Layer 9 of a small transformer language model trained on English Wikipedia (14 layers, counted from 0, width 128).
A neuron adds its activation times its output weights to the MLP's output. To switch it off is to set its activation to zero at one token and run the rest of the model.
A neuron's activation on a vector x is GELU(weights . x), where the dot is the dot product.

Input weights of the MLP neurons that the questions are about. A number n stands for n times 0.0086.
n2: 16 5 -8 -20 11 3 -35 -8 -7 10 -33 -4 -4 -74 -13 -19 38 -26 0 11 -7 -1 -37 -51 71 -2 -14 46 59 35 -5 32 -13 -35 23 -1 -37 -35 -14 -49 21 20 -13 36 41 -67 -22 28 -7 -5 -16 25 -2 10 -16 77 -7 -29 -3 40 -89 -2 -27 30 11 -31 -56 50 -9 -40 50 14 7 2 51 3 -26 -24 3 -15 -14 29 28 29 2 58 11 -6 25 2 -1 -15 13 -49 -12 -8 -4 -23 11 -18 13 15 11 -42 -8 20 59 56 53 20 42 -4 42 -39 -32 -12 8 37 25 14 -50 12 22 -9 -30 -7 -11 4
n7: -79 -37 9 -21 -27 33 -31 -12 18 -19 8 -40 -5 -30 -20 -45 56 2 38 -12 -9 -69 -20 7 -23 -71 6 -5 -12 -11 8 6 -1 -26 15 54 15 23 -10 -29 -9 -42 9 19 -9 -36 42 -6 3 -29 83 -33 -10 -31 21 16 -36 -3 -62 9 17 10 -16 5 35 40 3 12 -14 1 12 -28 -16 -17 47 -27 16 -20 14 -2 94 57 -40 25 40 -37 14 1 -27 32 -4 -50 26 50 -33 45 39 -16 20 -25 -18 -24 28 27 23 -29 -22 -55 -31 -35 -1 -1 12 -2 -8 26 11 23 28 -62 34 -61 20 -29 0 47 87 -54
n165: -26 -32 -23 -6 -4 51 -15 44 4 26 -44 39 -11 -6 14 44 -35 -20 -38 35 -24 1 -59 28 -16 -26 2 -26 30 9 8 -20 -7 -33 -75 36 27 -52 23 54 -95 -3 -79 -39 -5 -14 30 3 -35 -23 -6 6 17 -34 -7 20 55 -33 -46 25 5 34 -12 36 -31 -10 -19 -1 -17 -17 43 5 -29 -4 -17 -13 -39 -13 -2 13 14 -25 13 -42 17 -20 -72 33 -6 -20 70 -12 47 13 -1 38 -2 -55 31 19 -4 -12 20 -31 28 29 -25 11 -14 21 41 -16 -41 12 -9 -45 59 -39 14 -3 -46 13 -12 21 26 -30 -24 -34
n333: -14 -22 -28 -21 26 5 24 1 -39 -39 -31 -8 -58 -18 6 30 12 -64 15 8 19 35 -6 -11 -32 -34 -26 5 38 -20 43 35 22 -12 5 -18 -2 26 -20 71 28 -21 -15 14 8 -22 16 1 59 1 -13 -49 -16 -9 -24 2 -18 -14 -19 26 12 -5 47 36 -7 -7 11 -17 -9 27 -15 -11 21 -15 -17 3 -4 -26 23 10 -14 -5 13 -6 41 -4 34 6 30 30 -1 -4 14 -33 2 21 -30 -37 13 -33 44 -12 -24 -33 28 -8 15 -35 -3 36 1 -8 -4 7 55 -33 20 32 -17 8 10 25 -4 -9 -8 47 -35 -7
n375: 49 -34 -18 -7 20 13 -20 47 -35 38 39 13 -21 -20 62 -40 -53 53 -28 7 34 31 -50 -2 -38 -28 9 24 -4 -52 -28 -18 -4 -37 51 -55 -68 -27 20 -11 -42 -16 -23 -55 4 -15 1 33 7 14 37 15 -18 -39 -8 -34 -22 11 11 16 -33 -33 37 14 -10 0 -69 6 -9 -27 30 -37 -6 -71 -9 -34 26 45 55 -54 -37 68 15 -4 -9 -52 -36 7 6 -69 -48 -34 -9 33 0 8 11 27 28 -22 11 61 12 -4 -16 7 10 -6 -7 2 6 38 0 42 -25 -34 -55 -48 19 42 19 32 31 22 34 75 26 -43
n421: -10 -24 -5 -19 36 4 -5 -21 19 17 -50 -1 -14 12 -18 -31 -8 57 0 24 59 10 -30 -41 38 -12 -23 -35 20 9 9 25 10 -30 -19 -15 -30 -25 27 20 -66 -18 -26 -5 -18 39 -25 -29 -60 7 -47 9 -67 -73 -7 -47 6 -38 4 -11 28 -6 18 -25 -26 -18 -37 10 11 -37 -59 -6 -3 8 -2 12 12 24 18 0 -3 -62 9 36 -16 2 -23 25 -30 56 8 25 17 68 -15 -21 47 -18 49 7 -34 30 -36 -3 -2 19 7 45 43 9 30 30 16 65 -25 -37 -35 -37 67 -10 48 7 2 3 71 31 -30 -15

Output weights of the MLP neurons that the questions are about. A number n stands for n times 0.0057.
n2: -29 -23 -4 -3 -30 -5 11 4 -20 1 14 -1 -15 47 17 -22 18 -6 -4 30 -6 -24 -1 20 -14 -11 2 28 21 -5 15 34 19 19 6 -34 36 -27 26 4 25 -27 3 -14 40 18 2 12 -6 13 -22 26 9 6 -20 8 32 -12 12 24 -5 -23 7 -11 -22 55 -36 -6 6 -7 3 -21 10 -44 15 -5 47 6 -20 37 26 -32 -20 10 -4 32 33 -50 37 8 -16 19 -31 30 16 41 -14 -38 37 -21 11 29 -15 2 27 -7 -7 -3 -11 -8 28 39 -14 -8 32 28 -14 31 -10 -20 8 16 25 -7 13 -15 -13 -24
n7: -1 9 13 13 1 -26 5 -8 11 -32 -18 52 50 40 -23 -4 -22 -5 24 19 26 6 8 -20 -1 -20 13 13 -19 22 -5 -8 -31 16 4 5 -8 -10 41 -7 14 10 8 -41 15 1 -25 26 16 -37 26 45 36 -24 -3 15 12 8 25 -9 42 -14 -7 4 11 -1 -5 8 -20 -7 -20 23 58 34 -1 48 -34 -38 -12 -15 0 -7 -14 -45 5 -25 -12 2 -9 -21 3 -11 -23 -22 -5 17 -5 -18 -26 -21 -6 5 -9 -1 0 -12 29 -13 19 -8 37 12 2 -21 16 16 33 -22 18 12 2 9 23 -32 -30 -25 -16 31
n165: -48 -63 -21 -19 -14 -37 40 18 10 11 35 23 43 -3 11 15 21 53 4 10 24 18 8 -14 30 9 18 2 22 9 -28 -43 -5 6 16 -24 -6 20 10 -8 -48 -40 -15 -22 -23 -48 -13 14 13 14 6 -11 -7 -50 12 5 -12 34 42 -42 -9 40 10 18 7 9 -16 31 -19 8 37 -18 15 16 23 9 -13 12 -55 -13 -3 -27 16 -29 -3 9 -50 -5 33 -3 -29 2 23 -56 46 15 -34 26 -65 -19 -22 65 15 -32 32 -43 2 -20 8 -10 28 47 17 13 4 -2 -14 51 -49 -2 -15 -47 8 17 -8 23 0 22
n333: 9 17 6 25 -21 -15 -8 -14 -2 8 30 18 36 2 -28 -45 -7 14 0 -16 -16 14 -15 18 -12 2 47 5 -11 7 17 -34 -39 18 -39 -7 10 4 37 -24 9 8 13 -21 -2 4 -24 -11 -17 10 -10 3 -9 -21 33 -17 13 -4 36 28 -8 1 -28 -14 17 -15 -18 -13 -14 -8 -49 17 -1 38 -1 20 -20 -3 -16 -12 12 0 -20 -1 -22 -6 -9 -33 12 4 -2 -1 1 -7 6 -7 -13 -8 20 -16 -15 9 12 13 -5 -3 11 40 11 -8 3 0 37 -6 -6 -2 -10 -45 33 21 -1 -2 6 -9 -14 -1 -1 11
n375: -35 4 -31 -29 20 33 -28 -40 6 -12 -14 38 25 -3 3 5 94 31 2 18 -21 0 -16 10 -18 15 -29 10 62 45 30 -43 -38 21 52 -18 22 20 -1 -15 42 -22 -16 57 36 -15 -19 6 -9 4 -22 13 56 -54 -4 -42 2 -15 5 -35 -9 -39 8 47 38 14 -51 -6 3 53 -39 55 49 2 7 -1 11 41 31 20 -31 29 -9 4 -28 64 43 40 -50 12 14 -23 -6 -38 60 9 9 9 -9 70 -5 -8 -24 -33 -43 -48 -32 31 22 51 2 -31 -54 -10 10 19 -27 48 -12 -15 52 31 6 3 4 -22 -18 25
n421: 5 22 -7 38 16 -12 12 18 -54 17 -15 53 -16 30 -2 7 -7 11 -8 14 6 30 -31 57 45 -6 -17 35 -32 17 5 -11 -22 52 4 7 9 29 25 0 -3 23 21 -37 19 -16 -11 -13 -66 18 -32 -3 30 -19 -7 9 1 -7 66 -36 -35 -5 6 43 -44 -18 -20 14 16 -28 -19 4 -12 21 -18 -5 -17 10 -61 -8 49 13 6 -54 -8 23 13 15 -21 -18 -4 -9 25 37 2 24 -8 8 -5 2 -12 -4 -22 4 26 8 62 -72 -14 11 -36 35 -26 9 39 -14 -5 26 -7 19 1 13 -35 -12 31 -1 11 46

Each question names a token from some text and the token that comes next. It shows the vector x that enters the MLP there. A number n stands for n times 0.037.

Then comes g, the gradient of the next token's log-probability with respect to the MLP's output, scaled to length 1. A neuron's effect is roughly proportional to its activation times (output weights . g). A number n stands for n times 0.0037.

"en", then "v"
x: -6 -40 -24 2 -37 -6 36 12 -46 -11 -18 -26 50 16 40 12 11 -29 31 0 -62 -8 44 11 15 23 -12 36 -10 -4 35 -26 6 33 -24 2 -8 11 41 -21 -24 10 15 5 15 -2 16 21 11 1 -4 -33 1 -23 -6 26 24 27 65 -12 0 -7 -3 -19 9 -18 3 29 31 -3 1 26 32 14 13 63 67 -19 34 -5 20 -12 -5 7 -10 24 44 -2 28 7 4 -58 14 -18 1 22 -40 4 31 28 -18 52 14 -33 50 30 -14 8 -22 6 -3 42 17 3 -18 33 -32 1 76 -25 7 -3 -22 17 -26 6 -48 -3
g: 39 28 10 -24 -4 -14 -22 -1 -12 12 48 -33 18 10 -3 -6 -31 0 1 -12 -20 -21 -3 -11 11 6 4 -21 24 11 -24 -16 12 12 -55 -14 12 -3 -31 -23 -3 -5 33 23 -18 40 -4 -25 -26 -6 46 -24 -14 -38 17 -54 33 10 7 -43 -17 -31 13 43 24 31 27 -21 -1 -10 20 27 -18 3 -8 29 7 -26 -7 27 -13 19 10 62 21 -21 -6 -17 -5 -12 -35 46 -22 -36 31 21 20 11 -3 -23 35 17 10 -49 35 -3 9 15 -34 6 -22 10 24 27 16 18 -18 -44 48 4 -6 22 -27 -1 -24 32 -5 -14
Which neuron, switched off, raises the next token's probability most? n2

"mag", then "n"
x: -31 -40 -8 6 -54 8 35 0 -40 4 -43 -29 19 12 19 -11 -14 -19 22 5 -46 7 -4 1 -13 56 19 19 -26 11 19 -12 23 15 -28 6 -29 22 76 30 -48 9 8 6 20 3 4 32 -13 19 -8 -38 -33 -3 15 18 7 27 41 1 2 -10 -7 -2 20 -7 18 4 7 12 11 20 15 26 -4 46 27 -15 36 -9 25 -45 -39 20 -69 33 28 -1 20 -22 -2 -17 -17 -27 8 -12 -23 -12 25 32 -4 77 -3 -33 33 29 2 6 -46 -6 3 20 39 37 -14 51 -49 13 48 -8 -4 -4 -14 21 -3 23 -50 -1
g: 10 -1 -5 8 36 -24 2 -21 -34 43 13 9 -15 -15 -3 46 15 16 13 -31 7 -13 23 42 26 0 2 67 -43 11 8 -5 -14 24 -24 4 -30 30 9 -38 -25 -15 14 17 14 15 21 35 -20 36 10 18 -53 -3 -39 18 13 9 4 -38 1 28 -11 -12 16 19 18 -30 -10 65 -27 25 -13 22 -8 44 29 -27 -24 10 -26 14 37 5 18 -9 -25 7 -19 -5 24 17 35 19 -56 -34 44 -3 -18 15 -17 8 -11 -12 9 -16 -2 0 5 32 -27 -9 39 -4 16 -27 -9 -39 7 6 -6 -19 -21 -1 16 33 1 33
Switching off which neuron hurts the next token most? n421

"and ", then "now "
x: -25 -20 12 1 -54 -19 28 16 -18 -21 8 -10 0 1 39 12 2 -9 28 -1 -30 19 2 5 12 35 3 13 -18 16 25 -12 14 40 -20 17 -8 25 46 12 -1 22 11 13 5 -9 -11 37 28 -16 -44 -35 -16 -4 2 6 31 19 68 -9 17 -44 4 5 44 -18 1 16 -1 20 4 26 31 38 -15 41 56 -4 30 8 18 7 -3 -1 -42 7 18 30 15 -8 0 -44 -11 -12 8 28 -17 -3 41 18 13 66 12 -23 57 33 -22 -12 -36 34 -6 30 15 10 10 38 -5 22 29 6 -27 11 -43 2 -42 -3 -51 -26
g: 0 -22 15 -23 13 -19 26 -30 -21 27 11 -1 -16 24 -20 -4 24 -15 -2 -46 -17 0 16 20 -4 -30 -24 3 12 31 5 0 -7 39 -11 6 -4 6 0 -13 -33 -30 -34 -19 2 -12 -52 -9 5 60 -15 12 5 23 -14 -8 -2 20 17 -25 13 3 3 33 -20 9 15 -40 10 8 -5 36 -3 21 -23 -16 -19 -8 -3 -53 -13 -10 -7 9 -22 7 6 12 38 5 44 -8 44 31 48 -45 42 -17 51 -39 -13 9 -20 41 4 -53 31 53 -30 -5 22 3 -21 -34 26 -14 8 -29 21 9 13 -16 -44 -6 1 -44 7 -13
Switching off which neuron hurts the next token most? n333

"Sim", then "a "
x: -29 7 11 -17 -34 1 24 -6 -12 6 1 -16 18 19 43 14 -14 -19 17 0 -58 -3 19 5 -24 20 5 22 -36 10 28 -16 -27 0 -17 -4 24 15 55 -4 -36 13 -3 -26 38 -14 -10 28 -22 -26 -9 -6 -14 -3 -5 25 20 52 57 3 55 -38 10 -6 25 1 6 32 -3 15 -16 17 11 24 -8 40 24 -12 65 18 40 -9 -16 29 -47 22 53 11 -4 -9 -13 -36 -49 -18 -16 26 -29 25 21 19 -1 55 8 -46 53 26 15 -2 -46 -18 0 -10 -8 21 -12 38 -44 1 46 -13 5 13 2 -4 -33 -6 -53 -21
g: -9 5 -32 -55 -34 -7 -53 -7 16 19 37 -16 -58 -39 -1 32 2 23 -13 -22 2 -9 -33 34 -34 2 1 6 10 1 10 -8 -31 -13 0 -3 4 12 -2 0 9 -16 -6 -15 44 11 3 2 31 32 -29 -11 -20 -27 23 -17 23 -21 -23 -22 -32 -46 -16 -23 7 4 -7 -5 -21 -6 4 1 -6 -25 -11 -44 27 43 20 -40 -16 -7 -14 20 -34 -11 27 -38 -64 6 19 20 -29 -22 4 -20 12 -8 5 47 10 20 -22 -37 -19 -26 25 -29 7 53 0 -10 -4 2 49 13 5 35 -23 23 38 -18 11 10 -10 -19 -4 -16
Which neuron, switched off, raises the next token's probability most? n375

"7", then "1"
x: -33 -11 -2 5 -45 -3 52 11 -44 5 33 19 23 25 27 24 -7 -25 35 -17 -45 -1 -7 1 -23 10 -20 6 -8 10 27 -16 -11 -5 0 37 12 9 37 7 -27 -23 -10 3 19 -11 17 48 -9 -14 12 -6 -31 -18 7 26 15 24 83 2 21 -26 -27 -21 22 28 11 13 -3 -4 6 14 19 46 19 51 24 -5 83 -10 47 18 -41 23 -33 -13 23 7 -14 1 -29 -22 9 -25 42 20 -22 -5 38 31 0 12 36 -41 53 36 -15 2 -40 27 4 36 13 34 -14 57 -15 -3 -5 5 -11 -2 -23 -1 -28 35 -14 3
g: 24 24 22 -14 -8 -14 17 -6 -34 39 28 1 -34 -17 18 42 -5 -4 -31 5 35 3 6 -4 24 -12 -28 -1 -25 14 7 -21 -9 34 -56 -10 -13 -2 -14 20 -12 -12 -8 35 -16 -44 -2 -18 -27 12 21 -3 -8 27 -5 -6 17 30 -3 22 10 -11 -18 25 9 20 -37 -31 17 -2 -21 3 5 -4 15 -42 -6 -26 34 -6 -34 35 21 27 49 -27 3 -2 -10 42 -8 25 3 -11 -82 -44 32 38 -10 19 27 -37 -9 -13 21 54 0 14 27 6 12 19 40 -14 -2 1 10 21 2 -14 -62 19 -8 -8 -2 28 11 28
Which neuron, switched off, raises the next token's probability most? n7

"twent", then "y "
x: -25 -29 0 0 -68 -2 16 -14 -28 -14 -19 -23 21 -9 34 28 3 14 28 4 -49 19 13 -9 -4 18 -3 13 -2 0 13 -6 18 26 -6 22 -5 21 51 26 -46 -13 14 -4 21 -7 -8 29 1 -9 7 -7 -14 -13 11 34 22 47 57 -25 13 -49 -15 -8 31 3 -28 33 -18 0 -29 15 14 17 15 10 27 -6 62 -37 52 -29 -24 44 -20 8 34 -9 -14 -12 6 -35 -29 -45 0 -7 -37 -1 12 33 11 42 24 -43 46 34 -1 13 -32 -2 5 2 48 20 -16 42 -16 6 49 -13 -13 0 -22 5 -47 18 -48 17
g: 2 -68 29 8 6 -3 18 -38 -24 -15 -1 46 12 -5 17 -13 -2 -17 33 0 -1 11 18 -21 -41 -10 13 8 -20 -33 9 24 -39 -6 -53 33 25 30 7 -22 14 -19 -11 16 2 -2 23 2 -9 17 27 -37 34 -22 -2 4 -20 -28 19 -18 5 -2 -11 11 -16 16 -19 20 -15 -35 40 9 -9 13 6 29 -12 26 6 12 59 -29 -28 -4 -17 26 15 8 -11 24 -22 53 -29 15 -51 50 -15 -39 20 5 5 -6 -16 -20 6 -22 -24 -38 29 -33 -11 -15 -19 -33 -31 39 11 43 8 16 1 -15 9 -33 12 -19 -11 -38
Switching off which neuron hurts the next token most? n2

"ese", then ". "
x: -37 -9 4 15 -61 8 19 -6 -28 6 14 -20 29 34 30 -2 -8 -23 26 19 -81 -17 7 -3 -18 28 -15 9 -10 29 9 -18 19 14 -35 37 2 14 64 -9 -43 7 -14 2 -4 14 -6 53 -3 16 1 -19 -17 23 16 16 -7 34 50 -23 14 -3 -32 -2 15 15 10 12 35 -7 -14 -2 15 10 22 60 24 6 67 -35 53 -18 -6 31 -15 -13 21 -22 -42 -26 -41 -40 -25 -1 -11 7 -16 -14 12 14 -15 62 49 -38 34 36 0 -10 -39 7 -12 21 21 3 -19 58 -17 4 46 15 -12 -11 2 -9 -53 4 -5 -27
g: -4 38 4 15 45 8 -32 9 -18 4 -5 7 -16 15 -56 -4 -2 43 9 6 -21 -33 35 -20 29 -22 -8 -12 -13 26 14 23 15 9 -22 19 -5 -9 1 37 -2 -25 11 -14 -9 -4 17 -4 8 54 -9 -7 7 -4 -13 -35 -4 13 13 5 18 10 6 -13 19 -1 20 -7 -33 -29 27 28 0 -1 10 -61 14 8 -39 -16 2 22 45 -24 -67 -13 -21 -42 30 31 2 -20 -36 -24 -10 -12 -33 0 -41 37 8 -7 1 -4 23 -9 1 -9 5 9 -72 39 33 13 -24 23 -35 -8 13 -40 36 -2 19 -18 -27 7 29 -32
Which neuron, switched off, raises the next token's probability most? n7

"por", then "tra"
x: -17 -15 -15 -10 -39 -10 32 -1 -25 -3 -18 -12 5 20 19 -12 -1 -33 23 16 -51 5 39 9 24 45 -1 37 -15 10 -2 1 12 -5 -40 12 11 12 48 13 -39 11 17 16 39 -19 -2 27 1 -9 -8 -20 -35 9 12 6 9 5 65 -3 30 -38 -30 -16 36 -5 -20 35 11 0 -33 38 30 27 -8 37 42 -21 56 -2 29 -41 -28 37 -24 -8 29 -4 -4 -24 -8 -19 2 -19 8 22 -47 7 14 25 4 63 5 -38 38 58 3 19 -33 4 13 8 27 17 -19 31 -14 3 51 -7 5 -17 -10 13 -48 13 -49 12
g: -22 1 -17 -31 37 -4 65 52 12 3 2 -20 -10 -1 -34 17 -4 7 -40 -5 30 -24 -14 11 -47 11 26 -27 -7 13 -26 10 -22 -35 17 -6 22 0 -19 -25 22 8 -7 -24 13 -32 -34 -11 -23 9 -19 -10 -17 -28 15 -12 -11 0 18 21 7 27 25 5 7 8 -8 70 -5 35 25 -4 13 -20 8 42 -33 -40 -19 14 -25 38 -1 5 27 25 -24 -7 -10 -32 46 27 -29 -39 -16 17 -29 47 12 -26 5 4 -23 9 16 43 -16 11 -17 24 4 11 -2 -51 2 -10 -54 -15 -16 3 -30 31 -13 15 0 9 -1 26
Which neuron, switched off, raises the next token's probability most? n2